Layer 4 of a small transformer language model trained on English Wikipedia (8 layers, counted from 0, width 96).
A neuron adds its activation times its output weights to the MLP's output. To switch it off is to set its activation to zero at one token and run the rest of the model.
A neuron's activation on a vector x is GELU(weights . x), where the dot is the dot product.

Input weights of the MLP neurons that the questions are about. A number n stands for (n - 500) times 0.001.
n15: 618,708,448,240,532,544,411,458,391,253,766,565,412,292,604,604,482,609,871,449,284,596,303,525,598,559,329,877,486,487,502,354,417,453,840,567,615,347,579,154,947,458,368,437,515,436,593,610,311,538,552,219,482,221,609,478,603,495,398,432,382,287,393,538,538,268,295,661,465,501,326,920,332,656,564,625,476,670,548,559,754,614,296,489,754,764,491,441,416,494,244,731,448,656,421,332
n65: 535,289,531,572,425,740,445,399,585,284,400,488,547,451,358,473,471,495,662,621,592,577,536,205,481,483,532,537,302,393,484,450,720,510,546,795,407,655,582,588,419,361,497,547,502,777,643,462,589,369,528,633,725,565,348,652,664,744,746,341,676,530,424,507,469,504,563,592,460,531,540,345,562,653,503,552,616,602,329,423,534,685,431,402,519,296,323,610,481,549,361,389,515,327,386,468
n79: 430,573,457,611,719,435,587,345,307,250,667,649,595,184,373,191,431,530,665,364,373,263,150,822,659,646,515,454,435,534,509,465,349,936,478,693,485,451,685,566,979,628,483,325,523,450,514,477,152,615,487,261,721,597,500,391,488,560,269,560,955,604,536,444,602,458,476,762,464,636,225,421,697,750,603,668,433,616,533,642,639,531,488,536,507,84,434,341,493,370,419,521,282,532,497,329
n112: 554,549,689,613,463,469,381,704,455,365,613,384,465,398,554,369,489,490,513,515,377,573,373,522,723,488,316,513,486,325,544,469,436,257,412,617,492,576,361,141,569,452,337,372,538,498,650,404,548,678,613,478,540,432,433,407,614,589,616,493,545,447,510,355,517,342,351,648,537,519,658,674,300,403,828,637,824,602,539,690,725,312,448,426,715,564,331,199,486,391,457,564,589,365,482,364
n243: 319,561,354,657,579,457,337,379,337,494,389,472,736,508,382,448,372,490,390,503,446,353,295,645,525,613,483,537,392,459,424,637,549,353,488,533,506,469,610,400,536,451,365,539,527,617,585,687,271,659,278,402,683,521,491,353,515,702,736,389,574,454,620,356,620,555,454,567,480,562,621,364,538,494,703,555,299,550,609,431,350,452,529,451,649,558,464,613,390,392,391,297,662,568,582,557
n256: 396,593,405,548,319,585,485,416,263,354,522,475,598,550,526,735,661,571,556,625,635,361,459,346,758,550,469,613,429,354,609,412,569,645,469,660,634,430,749,358,542,554,411,574,443,534,590,417,526,703,402,555,354,560,671,360,456,676,339,319,533,317,669,537,499,534,291,354,521,513,518,534,349,281,688,533,390,536,642,332,515,451,564,375,692,453,301,486,386,390,748,570,448,372,691,352
n285: 488,668,426,335,423,486,441,503,655,448,404,503,537,341,561,496,388,455,422,387,510,445,378,628,382,405,393,383,450,252,545,428,357,517,424,454,638,603,678,396,388,427,902,327,809,688,636,378,552,323,797,348,506,544,354,696,569,444,562,357,456,540,470,733,493,372,314,384,391,594,611,571,257,400,542,546,604,608,586,566,666,396,248,461,522,620,384,514,347,471,448,654,648,569,557,292
n365: 430,230,486,425,500,618,576,596,430,512,510,538,420,574,747,573,353,503,330,540,356,617,694,510,338,379,492,472,416,545,339,376,371,695,442,419,467,371,594,580,665,606,180,302,299,617,428,630,486,501,483,506,408,489,288,217,495,425,531,341,501,517,402,479,602,630,624,687,464,663,357,342,574,456,740,551,478,635,569,240,707,421,622,600,740,659,395,550,375,418,414,533,592,708,408,562

Output weights of the MLP neurons that the questions are about. A number n stands for (n - 500) times 0.001.
n15: 303,440,506,512,498,180,749,340,570,490,409,554,592,626,396,557,597,596,463,488,575,347,419,392,259,602,453,421,640,807,668,483,555,741,324,556,376,596,209,458,362,379,625,428,857,766,570,652,358,565,594,322,728,787,638,367,528,583,576,297,465,556,263,395,589,840,535,297,384,264,498,436,814,594,494,495,513,272,665,586,327,659,631,426,397,470,671,556,354,610,501,399,502,517,211,357
n65: 646,360,504,546,402,410,577,444,458,684,412,509,573,435,304,693,391,518,343,519,381,652,525,636,536,478,740,537,560,372,509,491,514,396,493,597,452,424,687,399,445,483,758,543,463,248,360,441,372,448,234,474,691,416,473,449,482,586,364,654,445,636,505,381,525,611,636,535,375,576,438,506,626,528,362,679,289,647,483,454,531,659,542,566,570,464,516,633,514,522,421,456,622,624,221,502
n79: 445,394,625,374,687,146,770,754,385,324,265,257,559,664,457,435,394,365,298,201,135,377,582,560,486,517,431,669,643,594,419,526,602,505,444,605,511,697,55,561,558,473,365,486,442,201,652,729,648,328,394,592,324,994,768,374,341,643,660,420,426,554,949,466,495,603,308,536,579,846,390,527,396,531,369,766,832,452,451,799,123,445,496,495,338,701,528,349,335,396,699,594,464,589,529,764
n112: 599,450,657,538,530,451,678,463,469,376,629,392,519,457,364,455,545,522,551,518,354,622,523,584,631,465,531,689,317,377,492,553,727,339,598,463,520,453,432,441,618,370,600,658,500,419,557,434,574,465,613,566,629,632,129,480,563,580,458,812,562,412,526,366,462,462,535,615,574,391,391,524,646,513,496,681,507,199,296,562,399,468,478,597,623,447,364,277,554,331,604,587,348,791,355,436
n243: 583,503,605,547,512,631,498,529,615,495,482,545,450,380,678,375,701,626,514,505,652,597,445,494,600,364,507,350,512,385,557,561,511,787,368,379,393,641,430,524,556,439,291,443,474,570,514,375,438,408,585,588,440,393,409,500,474,450,425,369,520,502,509,754,615,539,524,535,322,506,721,502,473,426,293,306,618,556,211,410,412,514,538,446,562,407,444,606,578,382,537,583,431,369,582,668
n256: 559,576,461,487,436,329,581,293,458,747,303,509,605,636,289,691,562,397,337,522,368,552,624,495,390,276,687,573,404,545,525,613,653,539,436,482,691,515,526,571,369,449,739,512,615,268,436,279,381,574,223,504,596,383,569,389,528,513,496,590,462,436,636,420,562,557,700,499,301,592,383,431,569,515,454,693,344,409,571,570,542,470,461,553,366,547,674,567,491,448,541,538,617,773,457,282
n285: 674,453,555,682,672,381,639,300,396,504,547,537,505,516,435,476,486,371,444,205,349,556,459,474,511,620,552,702,541,539,219,552,609,363,674,439,583,709,629,459,447,509,651,481,553,328,388,446,679,238,529,312,432,382,229,517,516,501,449,583,486,322,467,551,479,356,645,631,298,423,452,411,710,354,439,605,376,405,577,522,323,496,616,734,498,523,710,302,614,411,656,567,467,705,588,677
n365: 549,586,508,386,355,417,313,368,590,382,505,367,521,537,520,513,636,273,507,307,485,370,427,425,588,718,704,618,524,422,371,346,532,501,546,565,313,508,597,400,448,574,816,416,683,506,652,437,546,504,139,616,709,642,456,536,503,361,394,710,611,588,366,591,506,347,415,429,427,618,498,520,360,540,342,366,564,356,454,583,369,527,631,745,402,460,488,665,647,460,700,271,538,523,617,614

Each question names a token from some text and the token that comes next. It shows the vector x that enters the MLP there. A number n stands for (n - 500) times 0.012.

Then comes g, the gradient of the next token's log-probability with respect to the MLP's output, scaled to length 1. A neuron's effect is roughly proportional to its activation times (output weights . g). A number n stands for (n - 500) times 0.00091.

" Rin", then "na"
x: 427,596,575,524,478,515,549,494,405,497,538,503,470,648,503,575,616,452,407,384,594,410,561,549,595,480,477,675,598,510,423,524,529,379,452,527,531,565,528,510,400,247,480,517,469,619,512,500,467,539,502,493,496,452,448,483,541,471,489,554,460,533,432,567,458,536,387,536,688,404,745,437,414,330,546,159,502,546,492,516,526,453,535,731,527,445,521,385,538,647,600,478,516,333,418,482
g: 417,498,497,510,527,287,810,528,369,575,537,401,547,590,241,462,493,622,587,366,656,409,519,612,524,522,570,528,614,504,566,491,507,488,748,692,564,479,289,571,430,442,378,345,511,330,626,451,673,487,543,664,411,640,530,368,463,476,447,486,617,309,468,616,406,795,532,492,348,522,466,336,527,455,549,300,333,481,290,643,576,586,507,592,328,490,560,394,521,407,595,438,691,458,476,480
Which two neurons, each switched off alone, lower its probability most, in order? n256, n112

"neck", then "\n"
x: 563,587,485,407,478,399,472,594,636,485,436,356,407,630,535,566,610,488,447,431,426,442,386,447,487,583,520,569,624,478,441,520,525,379,475,485,499,462,450,426,313,447,421,485,453,587,580,502,452,534,531,507,509,613,452,530,490,500,526,443,482,653,433,509,388,443,363,492,693,524,728,551,472,577,321,133,513,474,497,525,522,381,485,695,483,568,577,505,543,608,559,548,568,557,519,575
g: 399,395,586,593,426,334,367,485,560,466,584,675,781,595,387,399,429,217,556,607,284,591,562,574,335,693,283,488,500,337,547,478,561,319,528,500,331,571,564,473,353,505,679,472,467,549,466,606,560,617,303,611,318,482,481,448,545,705,715,449,457,687,608,544,447,645,458,377,318,390,507,533,523,484,601,593,477,415,521,557,505,440,400,437,512,455,504,499,558,544,438,394,440,709,723,609
Which two neurons, each switched off alone, lower its probability most, in order? n285, n243

" The", then " episode"
x: 561,498,478,525,530,365,486,545,443,553,511,305,527,559,529,527,460,590,500,363,561,479,437,520,537,523,527,616,476,517,467,634,462,520,483,550,485,589,566,537,531,480,467,514,443,637,483,684,368,478,446,470,527,497,442,494,495,505,517,532,607,519,482,548,484,546,392,456,640,454,372,475,492,577,542,16,478,513,461,565,532,464,551,637,469,415,565,489,487,584,531,470,362,447,533,526
g: 630,607,493,546,505,282,317,365,546,428,456,677,460,480,750,426,450,529,445,395,521,607,609,646,516,516,415,496,755,389,344,431,449,383,393,480,418,578,529,459,705,577,384,582,644,568,441,491,437,518,529,690,419,834,553,634,693,527,466,678,457,325,583,535,450,555,679,520,335,507,409,403,416,430,421,522,559,489,547,435,508,494,636,386,531,472,361,478,194,358,303,457,468,459,688,537
Switching off which neuron hurts the next token most? n79

" a", then " cater"
x: 498,536,548,501,515,448,504,564,392,383,468,430,525,729,462,655,464,495,494,543,565,627,502,540,465,450,617,504,501,420,518,415,532,615,445,571,429,518,488,587,513,507,380,575,372,542,465,584,502,498,538,459,463,326,446,523,442,480,464,492,475,500,486,438,467,516,467,578,666,461,438,445,492,453,517,73,340,536,509,529,469,517,513,785,484,466,579,449,594,666,542,564,455,435,538,583
g: 566,495,749,512,549,503,409,567,555,442,703,517,530,413,368,489,525,610,458,610,409,427,352,528,452,584,379,409,552,468,475,479,568,592,395,288,649,484,475,478,520,761,589,541,452,438,542,612,432,411,650,593,582,475,653,378,392,454,505,426,426,471,565,527,614,749,456,513,159,372,327,434,419,547,502,292,551,725,742,552,536,642,497,264,393,510,558,223,419,646,385,475,557,613,489,433
Which neuron, switched off, raises the next token's probability most? n365

"-", then " Be"
x: 632,534,561,475,566,423,547,434,459,550,547,458,422,580,487,529,506,484,460,412,466,400,527,522,551,564,639,518,525,656,512,500,487,530,615,488,489,526,579,416,520,384,404,490,532,579,567,491,481,462,355,453,540,472,537,468,462,508,444,531,551,473,374,507,484,458,495,484,711,591,377,465,550,522,391,87,386,452,531,547,480,494,466,714,484,486,574,464,426,689,481,625,536,440,440,636
g: 424,397,594,197,351,532,440,508,464,665,449,414,494,311,382,441,473,590,388,639,373,535,459,614,512,545,505,287,524,658,278,576,526,627,453,466,543,471,537,578,582,672,711,527,558,385,497,453,381,727,457,588,548,395,564,589,473,481,694,396,216,446,428,414,520,462,666,406,502,407,497,636,687,477,611,624,501,422,672,587,450,431,490,733,531,545,392,772,447,466,533,484,546,390,427,283
Switching off which neuron hurts the next token most? n15

"th", then "ara"
x: 539,574,468,523,453,419,525,542,379,489,432,520,445,579,473,435,518,471,498,491,503,485,633,444,511,450,521,526,455,526,557,473,458,355,527,559,521,508,450,426,510,340,389,551,516,583,588,521,486,586,468,476,478,626,506,717,480,484,468,508,511,487,526,501,380,311,423,575,797,374,706,462,526,390,520,154,486,571,463,607,509,580,524,681,443,430,390,435,464,618,592,560,421,417,610,566
g: 363,478,669,510,574,419,473,556,612,719,687,648,528,517,703,630,632,462,543,346,550,491,584,421,545,392,521,541,459,466,621,417,804,460,548,486,314,494,307,525,711,565,512,319,426,419,668,481,461,474,429,679,530,605,413,356,611,428,612,259,632,498,467,569,568,387,553,443,483,520,409,477,418,576,481,566,472,338,795,514,211,579,438,469,430,438,346,534,384,527,324,424,448,563,400,344
Switching off which neuron hurts the next token most? n112

".", then " He"
x: 578,458,626,558,546,457,376,516,438,492,467,412,555,604,445,495,431,544,511,508,464,452,533,569,505,489,614,550,521,643,518,530,510,419,495,465,438,502,466,475,547,424,526,485,429,564,532,673,375,508,310,526,445,453,549,586,545,507,464,489,543,461,516,527,416,592,437,465,394,444,709,452,489,440,443,154,459,538,471,539,471,494,555,512,357,520,484,539,451,627,544,531,473,526,479,771
g: 632,374,557,388,683,554,538,486,422,301,391,289,209,520,533,496,496,771,418,446,516,257,504,564,366,374,597,554,614,495,668,564,259,598,501,418,431,371,690,533,469,431,446,589,346,559,473,504,456,482,710,420,624,469,571,472,394,676,425,708,489,652,508,533,713,439,328,554,476,361,557,564,412,488,595,500,649,583,302,459,479,555,639,598,413,487,527,628,696,486,444,505,538,348,472,422
Switching off which neuron hurts the next token most? n243

" house", then "w"
x: 506,419,428,556,483,476,491,394,506,435,487,430,513,681,492,558,461,549,471,503,490,383,449,537,574,413,549,452,621,582,505,541,456,452,422,594,502,447,540,489,433,518,553,544,345,608,556,517,586,538,513,541,529,565,518,474,534,571,522,437,431,431,556,465,349,473,430,468,565,416,694,484,584,431,423,24,467,455,495,518,515,583,530,631,439,546,663,453,460,602,508,489,523,547,450,605
g: 506,387,588,377,549,733,500,568,526,252,642,472,449,633,716,523,566,524,638,582,600,443,602,520,688,672,439,374,462,483,450,399,168,513,384,555,399,607,661,556,430,349,473,519,363,486,565,503,268,565,363,492,477,322,480,734,491,530,552,559,480,487,274,515,548,410,511,519,525,622,561,420,359,366,466,639,534,619,506,467,628,605,468,750,598,551,477,507,470,244,474,636,390,397,384,368
Switching off which neuron hurts the next token most? n243

" Hills", then " season"
x: 517,494,462,485,416,543,432,434,442,584,489,395,561,595,438,510,441,545,496,491,526,463,473,531,577,498,456,517,502,469,384,531,482,482,530,539,571,582,614,502,321,396,558,419,543,584,552,510,582,493,483,633,444,508,576,511,509,475,533,466,524,494,428,574,463,501,346,565,648,422,716,566,485,223,497,95,454,513,426,526,559,514,491,703,364,480,574,456,401,598,650,499,427,538,539,620
g: 644,383,233,525,410,331,464,499,731,282,578,366,383,509,558,528,428,692,767,397,470,567,497,541,393,472,384,530,472,182,611,544,595,522,351,268,557,505,387,503,600,586,642,471,567,556,514,500,485,663,618,584,371,591,449,562,520,484,664,452,434,435,509,591,463,502,567,444,570,566,417,309,456,596,351,526,651,453,416,646,569,505,746,618,407,390,518,585,431,326,648,544,281,473,594,528
Which neuron, switched off, raises the next token's probability most? n256

" Ta", then "hoe"
x: 462,524,619,459,427,517,464,455,534,542,550,365,573,558,540,592,629,532,456,438,512,530,623,373,628,451,439,528,458,697,427,570,487,511,437,527,499,515,622,441,368,368,587,548,528,582,590,474,563,506,461,508,441,357,461,516,445,452,507,484,505,492,450,524,359,377,367,592,817,413,695,375,532,386,487,209,467,521,433,650,565,594,540,629,491,390,489,548,437,623,561,397,399,425,477,554
g: 270,470,374,507,446,436,456,662,548,572,424,561,375,513,528,326,399,520,493,389,308,405,530,571,742,332,494,480,476,566,427,506,441,538,409,433,737,549,641,685,532,543,550,493,631,383,653,510,701,414,583,377,508,483,602,446,483,375,463,398,545,461,491,678,490,469,414,813,401,472,354,459,659,308,527,483,523,287,599,339,558,614,522,541,311,411,436,623,617,683,269,572,581,688,623,509
Switching off which neuron hurts the next token most? n256

"it", then " hosting"
x: 584,512,390,522,470,394,536,475,418,530,414,371,514,610,537,421,509,497,610,400,391,426,517,498,580,439,515,613,581,557,476,485,537,405,516,615,462,538,582,425,391,339,503,596,356,569,577,515,495,469,472,551,519,473,454,627,510,500,489,550,336,508,558,523,428,385,388,491,753,447,801,536,427,474,564,177,527,555,411,662,556,452,537,668,608,504,478,515,418,546,421,541,481,379,506,526
g: 499,475,479,591,552,573,353,394,440,449,606,372,559,390,592,389,497,376,494,501,398,657,322,602,598,280,383,548,360,356,495,726,572,443,630,634,562,633,474,613,603,488,585,490,661,565,343,562,737,562,500,707,513,348,473,446,456,452,554,427,697,392,536,642,449,502,483,289,290,327,561,391,427,413,664,352,472,615,389,583,562,604,553,487,154,621,489,369,458,491,690,574,606,514,466,550
Switching off which neuron hurts the next token most? n112

",", then " Toni"
x: 575,549,456,434,543,513,434,486,404,479,432,518,456,631,446,558,487,525,495,390,399,490,544,440,431,418,533,608,613,463,365,590,468,490,450,458,570,586,554,498,556,328,484,537,549,563,561,711,507,567,447,484,462,443,491,486,459,524,449,536,544,420,415,512,388,505,399,564,620,349,503,619,501,390,524,145,488,564,480,514,526,520,602,538,473,509,568,446,457,778,440,522,506,536,500,671
g: 322,322,530,642,532,504,520,442,654,517,428,621,480,507,579,473,490,554,441,336,544,434,556,469,348,421,569,295,561,631,390,440,464,550,556,483,677,477,556,471,674,480,640,537,552,535,496,533,501,619,278,418,344,274,662,318,579,340,596,599,525,567,405,488,586,529,648,307,399,624,384,541,636,631,441,478,376,332,753,591,531,759,301,484,599,621,496,657,487,255,500,559,547,299,519,384
Switching off which neuron hurts the next token most? n15

"len", then "den"
x: 485,550,497,472,411,587,510,557,566,513,446,482,467,674,420,448,584,477,507,522,444,441,489,446,446,537,620,491,599,378,494,456,521,461,563,516,414,490,482,478,362,394,458,581,506,538,603,511,467,493,564,459,518,548,458,485,431,540,551,456,485,669,456,506,357,474,473,588,806,454,750,500,370,453,386,162,444,466,420,581,534,492,393,798,460,503,571,471,478,517,531,531,502,393,487,613
g: 525,519,494,361,514,503,496,711,344,237,518,595,464,629,652,564,617,505,638,716,506,447,572,576,461,310,413,362,697,721,577,441,379,525,400,548,690,706,459,611,482,453,534,437,377,539,368,542,403,491,542,638,576,478,716,472,560,427,327,449,360,461,439,376,644,202,441,386,647,326,559,536,521,498,406,539,499,635,538,492,352,338,311,648,527,532,603,364,675,432,450,444,583,558,429,431
Which neuron, switched off, raises the next token's probability most? n65

" are", then " recognized"
x: 543,454,512,546,505,499,484,474,457,472,528,504,451,623,621,501,503,568,470,358,463,474,502,465,611,342,678,487,602,505,419,402,522,442,528,511,448,534,551,512,565,407,469,445,433,545,562,613,563,594,526,515,455,386,436,499,509,392,442,451,571,478,521,491,432,531,468,470,485,504,490,555,563,337,503,23,463,512,525,495,573,482,625,715,554,523,561,366,477,612,489,561,535,520,531,585
g: 472,647,400,438,590,475,519,585,416,227,506,543,560,189,445,522,462,578,405,593,584,579,612,463,506,305,564,580,486,404,539,432,594,499,670,292,449,546,232,584,466,687,385,314,555,457,436,420,636,368,450,676,582,403,326,485,501,416,429,698,543,656,413,625,628,671,559,393,528,545,549,517,675,461,584,421,343,632,353,407,387,657,571,715,463,526,488,265,524,562,415,531,652,501,569,489
Switching off which neuron hurts the next token most? n365

" be", then " the"
x: 475,443,568,565,483,571,555,416,475,450,526,526,465,633,581,412,477,525,477,492,464,456,631,502,490,412,711,501,529,457,531,385,522,441,507,492,456,456,521,573,598,407,384,464,391,596,525,556,555,463,503,548,462,456,452,568,475,458,473,524,529,580,516,550,452,511,548,512,543,387,567,491,570,341,538,24,423,461,588,491,516,543,508,761,471,518,485,337,549,531,358,537,541,589,510,595
g: 406,532,565,208,487,489,518,429,343,595,460,488,528,634,524,599,745,299,634,412,556,533,327,544,358,632,508,614,446,567,291,317,519,440,482,367,401,381,432,397,518,381,675,314,468,544,734,445,542,561,661,564,615,658,452,625,461,547,539,709,509,353,718,483,448,230,399,540,480,534,430,626,435,582,497,494,671,522,687,525,529,387,439,572,435,581,451,627,351,576,571,303,382,521,558,536
Switching off which neuron hurts the next token most? n365